Layer 4 of a small transformer language model trained on English Wikipedia (9 layers, counted from 0, width 64).
Take only the direct path to the model's output, skipping the later layers: a vector added to the residual stream pushes a token's score in proportion to its dot product with that token's output vector.

Output vectors of the tokens that the questions are about. A number n stands for n times 0.017.
"age": 35 -49 -27 22 -24 7 49 41 7 39 -28 1 -21 -27 -37 -3 -10 15 19 4 -18 68 56 -10 -20 43 -26 -62 54 27 23 37 25 -41 3 8 13 -25 -59 1 -5 -6 14 13 -2 -1 -32 -1 -54 30 -2 23 -13 -58 2 23 -32 17 12 -25 -22 45 1 -37
"ort": 15 -23 17 35 -8 80 -15 -26 5 44 -15 -40 42 12 -12 50 -5 -75 1 -39 11 15 1 4 10 -18 -35 -42 4 -4 12 -37 -1 23 38 31 -11 -40 -7 -18 -2 14 7 13 -55 -29 25 38 12 -31 -58 -3 20 -47 -20 31 -3 23 14 14 22 34 -12 15
" was": -15 -19 -5 7 -20 15 -21 19 5 -21 24 6 1 -36 7 27 -12 -54 -9 -17 -16 -2 28 4 32 12 19 18 49 13 -23 35 9 -4 -9 -34 -7 -3 -22 -29 19 -31 13 -30 39 4 -30 7 -15 -21 -5 2 0 20 31 50 22 16 5 -35 -2 -6 31 -36
"s": -21 15 39 -3 7 -10 -25 -5 -11 13 -16 -28 -43 38 40 -9 -45 25 9 -31 -45 41 -18 35 29 27 -35 27 24 -1 1 4 15 -3 -27 24 -4 -9 -8 9 11 -10 -14 9 -18 -39 5 26 -31 -6 24 1 23 -23 -20 34 37 30 -16 -27 -18 -32 35 -6
"ation": 9 8 41 29 16 1 -22 -11 21 20 -44 54 14 -19 -26 12 44 -23 -13 37 33 -6 -22 8 -29 -14 -7 -32 63 69 41 -83 20 -38 -12 9 4 34 -3 -26 -18 1 -6 24 -41 -69 -37 41 -24 17 22 -8 3 -8 -25 41 -72 -18 16 -14 35 9 32 -54
" of": 11 40 3 -2 -22 7 -33 -17 -17 -17 -14 -6 -6 -24 -12 37 -41 -10 23 2 13 60 -12 -46 -14 32 10 15 35 2 -28 43 -22 -20 -15 -12 11 -5 -32 -19 -24 8 21 -6 -25 36 14 -23 5 7 13 -5 -10 -6 46 40 29 -1 -2 -14 3 -9 8 -4
"ce": -34 1 51 -7 14 -22 45 -13 1 61 -56 15 -24 27 6 -2 22 -20 -7 55 -2 -7 44 -42 -15 52 39 35 43 50 3 9 21 6 25 23 -64 14 -64 61 -13 -60 -29 -27 -33 -31 20 13 12 -39 -57 -44 92 3 15 -16 -18 3 21 4 -66 -42 -22 -34
"ric": -25 24 7 -28 63 28 7 -31 -3 70 -25 -56 43 -43 16 -5 21 46 0 -25 -43 69 6 15 14 36 8 -23 16 8 -5 2 -7 -53 60 -52 -16 -12 37 -12 -30 -24 18 13 -47 1 -30 -13 -57 3 -9 48 -7 -58 11 48 6 0 20 -33 38 18 -43 -3
" are": -4 -2 23 6 -20 14 -53 11 1 7 28 18 -5 -30 13 52 -20 -15 11 0 3 12 45 -7 19 -3 25 11 22 20 -36 62 -3 -30 -23 13 -41 1 -18 -36 6 -27 32 -47 12 18 4 -3 -2 -1 -2 -7 2 -18 -1 41 13 -38 12 -20 3 -27 20 -42
"es": 12 -8 24 -7 11 -16 -20 29 3 19 -18 -7 24 -35 50 0 -14 -3 3 19 -4 -49 -1 -24 37 23 6 -37 -32 37 0 59 -4 -19 -3 6 -20 29 28 9 24 24 -20 -22 -6 -22 -23 -16 -18 22 75 20 60 23 -43 20 -41 -21 -10 -31 -31 -3 -35 -30
"ers": 1 -18 -7 -40 13 1 -16 21 15 46 -56 21 -5 -46 43 -31 15 -7 0 -42 -39 -18 38 37 31 40 -20 -9 23 -15 52 -22 -33 -20 11 4 -3 -22 -32 1 -3 24 -15 -1 -64 2 -17 -14 -28 -24 3 28 44 55 -30 62 -40 49 6 -15 -10 53 9 10
"ary": -27 -52 -34 53 -31 -26 -2 13 41 4 5 24 10 -28 -27 55 24 26 -8 22 -22 -10 -14 4 21 -63 -37 -46 73 17 13 64 2 -12 -1 41 -74 -8 -76 -40 5 6 -54 44 -18 -23 -25 -29 -33 45 9 -21 33 4 4 -5 34 56 13 36 26 9 33 -22
"uc": 25 2 17 7 -36 -21 -15 9 -7 4 7 -5 -18 -11 -18 2 -3 29 40 7 -10 35 -55 -71 22 -54 21 -53 -2 13 35 20 3 10 60 12 -3 -30 -7 18 24 19 1 40 9 -13 -13 11 -8 42 -63 -35 2 -50 -5 24 -7 33 12 -13 67 3 -35 -28
"u": 39 15 -5 25 -5 -25 -18 25 -24 -19 16 -33 -11 36 4 -10 36 7 8 6 -20 10 -37 -31 46 17 7 -18 -45 23 30 15 4 6 44 -1 -30 30 11 -15 19 0 -10 19 -12 45 -9 7 -10 -12 -25 10 -3 -49 15 -5 -3 8 -10 -53 31 -12 -22 -31
"z": 9 21 -17 14 42 -35 11 -5 27 23 -7 14 -28 -4 2 17 66 14 -37 -18 -20 -5 14 -42 41 3 23 4 47 -15 -48 5 0 33 23 -30 -25 -21 16 31 -32 -7 -1 -10 -13 -29 -28 33 12 5 -28 14 30 -17 24 -14 -18 0 -4 15 -25 13 -19 -44
"1": -23 -11 -11 -41 8 42 -6 38 12 -19 -39 31 -17 10 -26 -21 -31 18 -50 -9 -16 -30 2 9 5 25 20 -25 -12 21 -6 16 -29 25 20 23 7 2 13 8 -26 -12 45 -27 -8 18 13 -10 28 -6 19 23 -35 7 8 -32 25 4 7 -7 40 -4 -10 8
"{": 30 -9 55 -15 44 54 -70 17 -18 2 6 17 1 10 14 33 5 -9 -73 -36 -12 38 3 -10 24 -9 6 -18 11 32 27 -26 9 -1 11 -35 -15 -46 11 -39 -35 -1 13 -30 -3 -60 40 0 -8 12 14 3 -1 -16 6 54 -36 -18 24 28 -23 51 -30 -1
"m": 46 10 15 27 -18 37 21 -13 -31 -5 47 19 -21 15 -5 -31 -20 26 8 -19 16 -14 43 27 -20 20 21 9 1 49 -21 -13 19 -6 10 19 -11 23 4 -25 -19 18 -1 -3 -9 -42 8 -28 -76 10 -13 -10 49 -36 -8 -7 17 3 -8 -63 -17 -25 -25 25
"an": 10 28 33 34 4 23 24 22 -29 18 6 -37 38 -8 9 -37 -19 3 -17 38 -20 -41 -9 -19 13 -3 -19 -4 -5 0 16 -14 -1 -31 36 -24 19 -24 -18 5 -9 -8 -18 33 4 -8 -33 -30 44 -14 3 -12 27 -34 3 30 27 13 -14 2 -43 42 4 -10
"er": 38 -20 -6 -16 -18 -20 -32 27 23 21 -33 -12 1 -41 40 15 11 11 33 -42 -3 -74 -10 3 33 28 0 -11 18 -20 10 -2 -25 0 44 23 5 -36 -16 -9 -13 20 -12 44 -41 11 -3 13 -1 -4 -4 26 -14 12 -19 8 -9 11 -6 8 19 22 -39 35
"e": 18 -1 12 26 -7 -42 30 4 17 22 -5 -20 -14 -18 26 -30 19 -22 31 33 47 -25 -17 29 1 -21 -20 4 -35 -10 9 68 -3 40 -27 24 10 -30 -10 21 10 -35 -8 -1 -35 -25 11 -22 34 26 -7 17 17 -38 -22 60 -57 -7 -16 -38 -12 24 -18 9
"ff": -21 5 31 54 38 -11 49 -29 -11 -10 0 26 43 -17 -60 -20 26 17 -24 -45 -35 -6 30 -16 -1 30 29 16 16 -7 18 23 -38 16 18 -46 -7 -35 29 3 12 15 -2 -21 -18 -16 32 17 10 3 -78 1 79 26 -58 47 17 -23 24 -8 -52 -32 -28 -27

Each question shows what one neuron of this layer's MLP adds at an activation of 1. A number n stands for n times 0.011.

n114: -18 12 -28 -11 -18 -1 -26 -54 30 21 -10 21 -10 -5 20 -22 -11 -27 -20 -26 19 10 27 1 -33 -30 -5 26 4 17 11 8 -10 -12 0 1 4 69 7 25 24 -6 25 19 20 -16 -2 6 8 -2 -7 15 5 26 21 -4 -36 -14 10 10 4 9 -11 -43
Pushed down most: "an"

n156: 24 -21 39 19 16 11 -2 -24 -5 -36 -3 -1 24 -7 2 32 -26 28 32 -27 1 46 -17 -43 18 1 3 -13 -8 -3 -6 -49 -21 23 39 15 0 -20 15 22 0 25 -34 -41 19 -16 -3 2 -1 48 20 -6 -8 -26 42 29 -28 15 6 -33 -75 -14 -14 5
Which of these tokens does it push up most? "{"

n196: 71 44 10 36 -7 11 33 -15 -22 -36 18 -8 10 10 -28 20 13 -1 16 -28 10 20 10 4 22 8 12 10 33 -14 12 12 -9 31 -36 20 15 -6 35 2 -12 4 -32 -24 -33 8 -3 -29 -1 -24 0 -32 23 -7 -25 -27 -10 -16 -23 25 -27 -9 -16 8
Which of these tokens does it push up most? "ff"

n118: -2 -2 2 -1 28 0 6 -1 2 -8 31 57 -16 -2 -3 -41 -4 -19 32 -4 40 -2 -41 22 -23 11 13 -35 -21 -2 -15 -30 39 5 -6 16 -1 16 11 -4 34 27 5 -23 -7 2 6 22 -18 -55 -29 -15 -18 18 -20 -2 -37 -12 26 -19 19 23 16 25
Which of these tokens does it push up most? "ation"

n192: -3 -19 41 6 30 -7 -26 22 7 -25 -6 34 28 11 -3 11 14 -11 -24 -13 7 -17 -18 -11 6 27 -13 34 10 -28 -11 -6 -6 -43 9 -13 21 14 -9 -19 9 5 -4 -46 15 22 -12 -19 15 -24 -20 -13 36 23 17 -13 -11 -13 15 -2 -33 -5 19 18
Which of these tokens does it push up most? "ff"

n140: 42 17 -24 12 33 -5 23 35 -32 -9 0 12 16 -13 -4 -2 -1 3 27 -1 -3 -26 -5 2 -4 -19 -21 0 -6 31 -6 -25 -19 -24 -19 -12 15 -10 35 -9 4 -3 -19 -15 51 14 -48 -11 9 -16 -28 39 -11 37 -19 -2 0 13 -22 9 -9 3 3 -13
Which of these tokens does it push up most? "an"

n188: 1 -35 20 36 -27 -23 -29 -4 7 -15 32 -2 4 3 16 -1 10 7 1 29 7 -17 16 42 -46 -23 35 28 15 -10 1 29 -17 -2 6 45 -9 -25 10 -30 10 -35 3 -16 -11 35 2 -32 -8 5 -33 -8 -21 -3 12 -9 0 17 -30 13 28 -3 18 6
Which three tokens does it push up most, strongest first? "ary", " are", "e"

n61: 2 -14 22 1 3 -2 6 27 -7 -42 20 -27 -9 21 -61 15 -7 8 -23 11 -35 -19 -20 -6 7 9 18 27 -17 29 8 19 1 5 25 -29 50 5 4 11 -14 18 -10 -15 -33 6 11 -11 13 -4 -32 -28 18 35 -19 28 -8 11 -24 -8 -19 10 1 -2
Which two tokens does it push up most, strongest first? "ff", "an"

n33: -19 -2 6 27 2 29 2 -48 52 6 -31 5 -3 9 54 -5 -13 5 -2 28 -30 1 -2 -24 12 4 -16 -41 -9 45 29 2 -10 17 -20 -31 19 -27 -11 -4 -8 -10 4 15 -10 1 19 -23 -6 2 14 25 7 -22 5 -13 -1 16 -5 -9 22 -9 7 0
Which of these tokens does it push up most? "ric"

n25: -23 1 -41 1 -3 8 -10 -21 13 25 18 -7 -24 7 -25 5 -5 -4 27 -31 -17 0 -9 27 -27 15 -13 -4 18 23 11 -6 10 8 -8 6 -29 25 19 -8 12 49 -2 -11 14 -7 7 17 -16 -2 -34 -11 7 13 -30 -38 21 -7 10 0 51 5 7 19
Pushed down most: "an"

n36: -1 19 52 3 19 20 26 -8 -19 -38 -8 -18 24 -2 -6 -36 -15 10 -10 -3 -11 14 13 17 -36 12 -1 -6 21 19 13 -20 -18 -16 -33 22 57 -4 -19 -11 -9 5 -59 13 11 -14 -11 -15 1 9 -9 -43 0 -9 -4 11 15 6 -17 9 9 24 35 -8
Pushed down most: "z"

n143: -10 -17 -19 -15 1 5 -36 -28 28 -14 12 -3 13 -17 -18 -10 -14 17 -26 -17 16 -16 -13 -17 2 35 6 -8 -10 -11 6 -18 6 8 -38 32 24 21 -2 -9 -25 -6 22 -1 26 19 3 -47 -23 32 1 24 21 34 -5 0 -7 15 22 27 19 10 12 8
Which two tokens does it push up most, strongest first? "1", "ers"

n173: -23 -10 -44 5 -2 35 19 3 20 1 4 -25 12 -25 -10 -14 24 -6 -24 -18 -2 13 -27 16 55 -26 -36 14 -18 35 -2 -20 -17 -3 -22 0 -15 -3 -32 -15 34 28 -2 -24 -5 -32 33 5 -14 -23 -13 18 -1 -14 17 14 -16 19 -12 13 21 -19 38 39
Which three tokens does it push up most, strongest first? "ort", "ary", "ers"

n68: 20 -15 -1 9 6 20 -31 9 4 14 -9 -16 -4 18 35 -7 15 -17 27 15 -15 -35 6 -19 21 -9 -51 -3 12 26 2 -20 -30 28 -24 -2 14 4 10 -38 6 -3 27 16 -11 -5 -20 -14 -8 8 12 24 34 31 58 7 -7 27 -16 -17 -7 -52 -7 -26
Pushed down most: "ff"

n169: -29 -22 -14 14 -24 6 -6 29 -42 9 2 20 23 -9 10 18 -19 -20 13 54 39 -2 0 -54 45 -6 14 18 5 -14 29 -37 -7 2 -3 11 -1 9 1 -25 16 -8 -27 12 7 -21 4 -12 -2 7 -8 -20 11 -29 -14 0 -6 32 23 1 5 7 -21 -8
Which two tokens does it push up most, strongest first? "uc", "ary"

n198: 7 10 14 -7 4 -56 -7 -29 -40 -19 -33 2 -6 12 32 15 17 7 -8 -31 -11 -23 -6 -4 5 3 34 5 -23 9 16 16 13 -16 2 18 -36 23 0 -7 4 -6 -1 14 58 1 -23 33 -22 -15 45 -5 0 11 -9 -28 -5 -6 -15 -7 26 18 -18 33
Pushed down most: "ort"

n130: 7 -8 9 -18 40 22 11 -10 18 11 -3 7 10 22 16 -28 58 6 -12 35 -4 -11 -23 -7 6 23 -8 -26 -21 24 11 -20 15 16 -40 -9 0 10 -4 -20 41 -16 -15 -7 -31 -5 9 28 1 -39 4 -13 -41 -8 10 -2 -11 0 -31 5 3 20 -6 -7
Which of these tokens does it push up most? "ation"

n77: 12 -8 13 22 19 -6 7 -16 -9 21 9 13 18 -21 7 -22 8 -10 -20 -33 15 -25 -36 -12 12 -36 -9 -5 -20 3 -6 11 -16 37 15 10 -24 12 34 -17 -8 35 -8 17 0 4 34 -23 22 0 -2 15 -18 41 0 31 -18 21 -2 -39 8 -30 21 -19
Pushed down most: "age"

n184: 17 -33 -13 14 -7 63 -1 4 -1 -48 -8 2 11 12 38 -3 24 3 -14 8 10 12 39 -3 -2 6 -7 22 -13 -34 9 0 24 -18 2 -26 3 27 -1 -9 15 -30 13 15 -3 -17 -8 -13 -14 6 -31 19 19 -15 -12 -19 28 9 1 40 -10 -34 -13 6
Which of these tokens does it push up most? "m"

n182: 12 8 -8 41 -1 -2 1 -18 8 4 9 1 0 23 -16 -9 9 -10 -10 8 -35 0 -16 -6 -24 -6 -23 25 -10 47 -24 16 36 19 14 12 -30 32 6 -21 -17 15 42 0 30 -20 -14 0 -14 -36 -13 21 -14 28 -8 28 6 -16 -23 -2 -74 -21 -16 10
Which of these tokens does it push up most? "m"

n29: 23 -13 17 21 22 4 -33 0 11 -4 -4 -10 0 -22 -12 -20 -12 -4 51 0 -59 -10 -11 8 -2 9 6 -4 15 24 11 1 16 11 -2 -7 -40 -27 16 -21 26 21 39 -3 -12 3 9 18 -7 -14 -12 18 -4 41 6 10 4 -3 -10 -30 -25 -4 9 -20
Which of these tokens does it push up most? "ff"

n216: -4 -14 -12 -13 17 -1 -18 -5 45 29 -20 -22 1 43 27 -6 -5 44 -7 -5 5 -11 23 -22 -8 -19 2 -42 -3 30 6 -3 -5 -20 18 33 29 -24 43 -7 10 11 25 3 -31 -4 5 -33 13 17 -30 0 17 -32 -19 -6 -15 -1 11 13 -24 -17 22 3
Pushed down most: " was"

n87: -2 37 -18 9 -7 5 -29 -40 -15 3 -26 -8 1 -16 40 -31 -8 -8 5 26 63 -5 -25 13 -22 -16 -8 -25 -7 10 14 25 20 -25 8 4 30 25 33 -6 50 -17 -14 28 26 -2 5 -35 11 16 -21 -5 -12 -10 -25 5 -31 25 -9 -33 12 8 0 34
Which of these tokens does it push up most? "e"

n197: 40 5 -11 10 -9 45 -1 -18 -1 0 6 -4 -24 -21 -30 5 7 -13 6 8 -36 12 -29 7 -5 -21 -10 -34 -30 -4 -4 12 -1 48 8 -6 36 15 -21 7 51 -2 7 10 4 -13 47 -11 -25 -16 51 -12 0 11 -4 -5 -24 7 -18 7 -22 9 13 8
Pushed down most: "ce"

n2: -6 8 -13 -3 27 20 6 -2 -23 -17 17 -3 -14 19 8 -18 -21 -35 5 14 -24 34 2 14 -10 -12 38 46 -6 -7 20 4 -19 -9 11 6 -8 19 -31 36 8 4 -16 -10 -18 12 -5 9 5 -4 -2 -29 -22 -11 30 -3 -28 -6 -12 6 -36 -22 -2 33
Which of these tokens does it push up most? "ce"

n54: -14 5 -10 -18 -30 -11 -9 -26 13 12 5 2 -30 36 15 -26 -32 26 -29 6 2 8 -2 14 -5 9 46 14 24 18 -15 3 -18 0 -62 -4 5 -2 27 24 25 4 11 26 -13 8 -27 14 -14 2 20 -2 -23 6 23 -15 -16 30 -31 3 -11 26 21 -7
Which of these tokens does it push up most? "s"

n148: 23 27 2 -16 -5 2 -6 -6 -25 17 41 -25 -44 18 -23 26 -20 43 11 -12 -20 23 -1 -25 -6 6 30 -15 7 16 -13 22 -10 3 2 3 -12 19 24 -22 6 54 -1 -6 -8 11 19 -13 -27 -12 8 13 3 -42 -7 -8 -4 -14 -47 7 16 -20 -1 8
Which of these tokens does it push up most? "m"

n177: -4 15 -29 14 20 15 18 -7 1 -45 6 38 32 10 5 -19 -18 -6 28 5 6 1 -27 6 -24 -7 -22 7 -19 15 3 4 -15 35 2 3 0 45 7 22 32 7 -9 -41 -23 2 4 15 -32 -7 44 -23 -3 -8 -16 7 -20 6 13 -18 -36 1 10 10
Which two tokens does it push up most, strongest first? "es", "m"

n167: 5 -27 5 11 -7 11 22 14 3 -24 -7 -10 -20 -1 0 -20 -14 -4 -18 6 17 20 -5 -3 11 42 21 -13 12 -1 -19 -34 -7 14 -16 19 -32 -5 12 14 -32 26 -15 -14 40 -8 -2 9 -4 11 -5 39 -13 -8 -26 4 42 -7 2 -18 20 4 27 -8
Pushed down most: "e"

n147: -22 10 1 -25 18 -12 -1 -23 3 14 -8 32 5 -22 26 30 -22 26 12 15 -10 6 -23 -5 -27 19 -25 -13 -39 8 22 21 27 20 11 -3 -3 -16 -28 -15 17 5 -5 -2 14 -13 7 1 -3 12 -8 34 -31 45 -15 -14 19 8 -25 -16 11 17 -31 -30
Which of these tokens does it push up most? "es"

n47: 9 -11 -47 9 -19 -4 0 -14 17 -43 -14 3 -12 37 -6 -6 4 21 -7 27 -17 -25 -12 18 -3 35 5 -8 -3 15 36 12 -24 45 -42 4 25 10 9 15 -7 6 23 -51 9 -3 30 -9 -10 1 8 11 -6 0 -4 -2 -1 4 5 8 -12 11 12 -13
Which of these tokens does it push up most? "1"

n116: 5 -11 33 7 8 -36 12 -36 19 -4 26 -36 -31 13 -4 -2 12 0 15 10 -21 17 -13 6 1 2 -21 -16 9 -3 -29 8 8 10 -17 9 -10 -33 35 -6 36 -16 41 7 27 -31 -42 4 53 29 -14 6 8 36 -2 -26 -27 -38 -16 19 -12 -11 -18 34
Pushed down most: "ers"

n98: 23 1 8 11 58 -28 -1 -42 9 25 -13 -5 -4 -18 11 -24 -13 26 -26 -6 8 11 32 23 -29 -4 3 6 -13 -40 8 15 45 19 -2 -10 29 -13 4 38 0 9 43 -17 30 7 -64 19 -46 8 17 -7 -17 -6 -51 2 17 -36 12 -23 25 5 -13 -1
Pushed down most: "ary"

n27: -6 -12 -30 13 -20 -9 -28 -61 -2 -9 17 -22 15 -18 -26 -6 19 30 -22 3 -34 36 -4 -6 0 -22 -1 -24 -6 18 25 9 13 6 -31 26 40 17 9 -12 -11 14 -7 -43 40 -16 -7 -2 -19 8 22 4 28 57 4 -21 -20 -1 6 -4 10 29 -3 30
Which of these tokens does it push up most? "ary"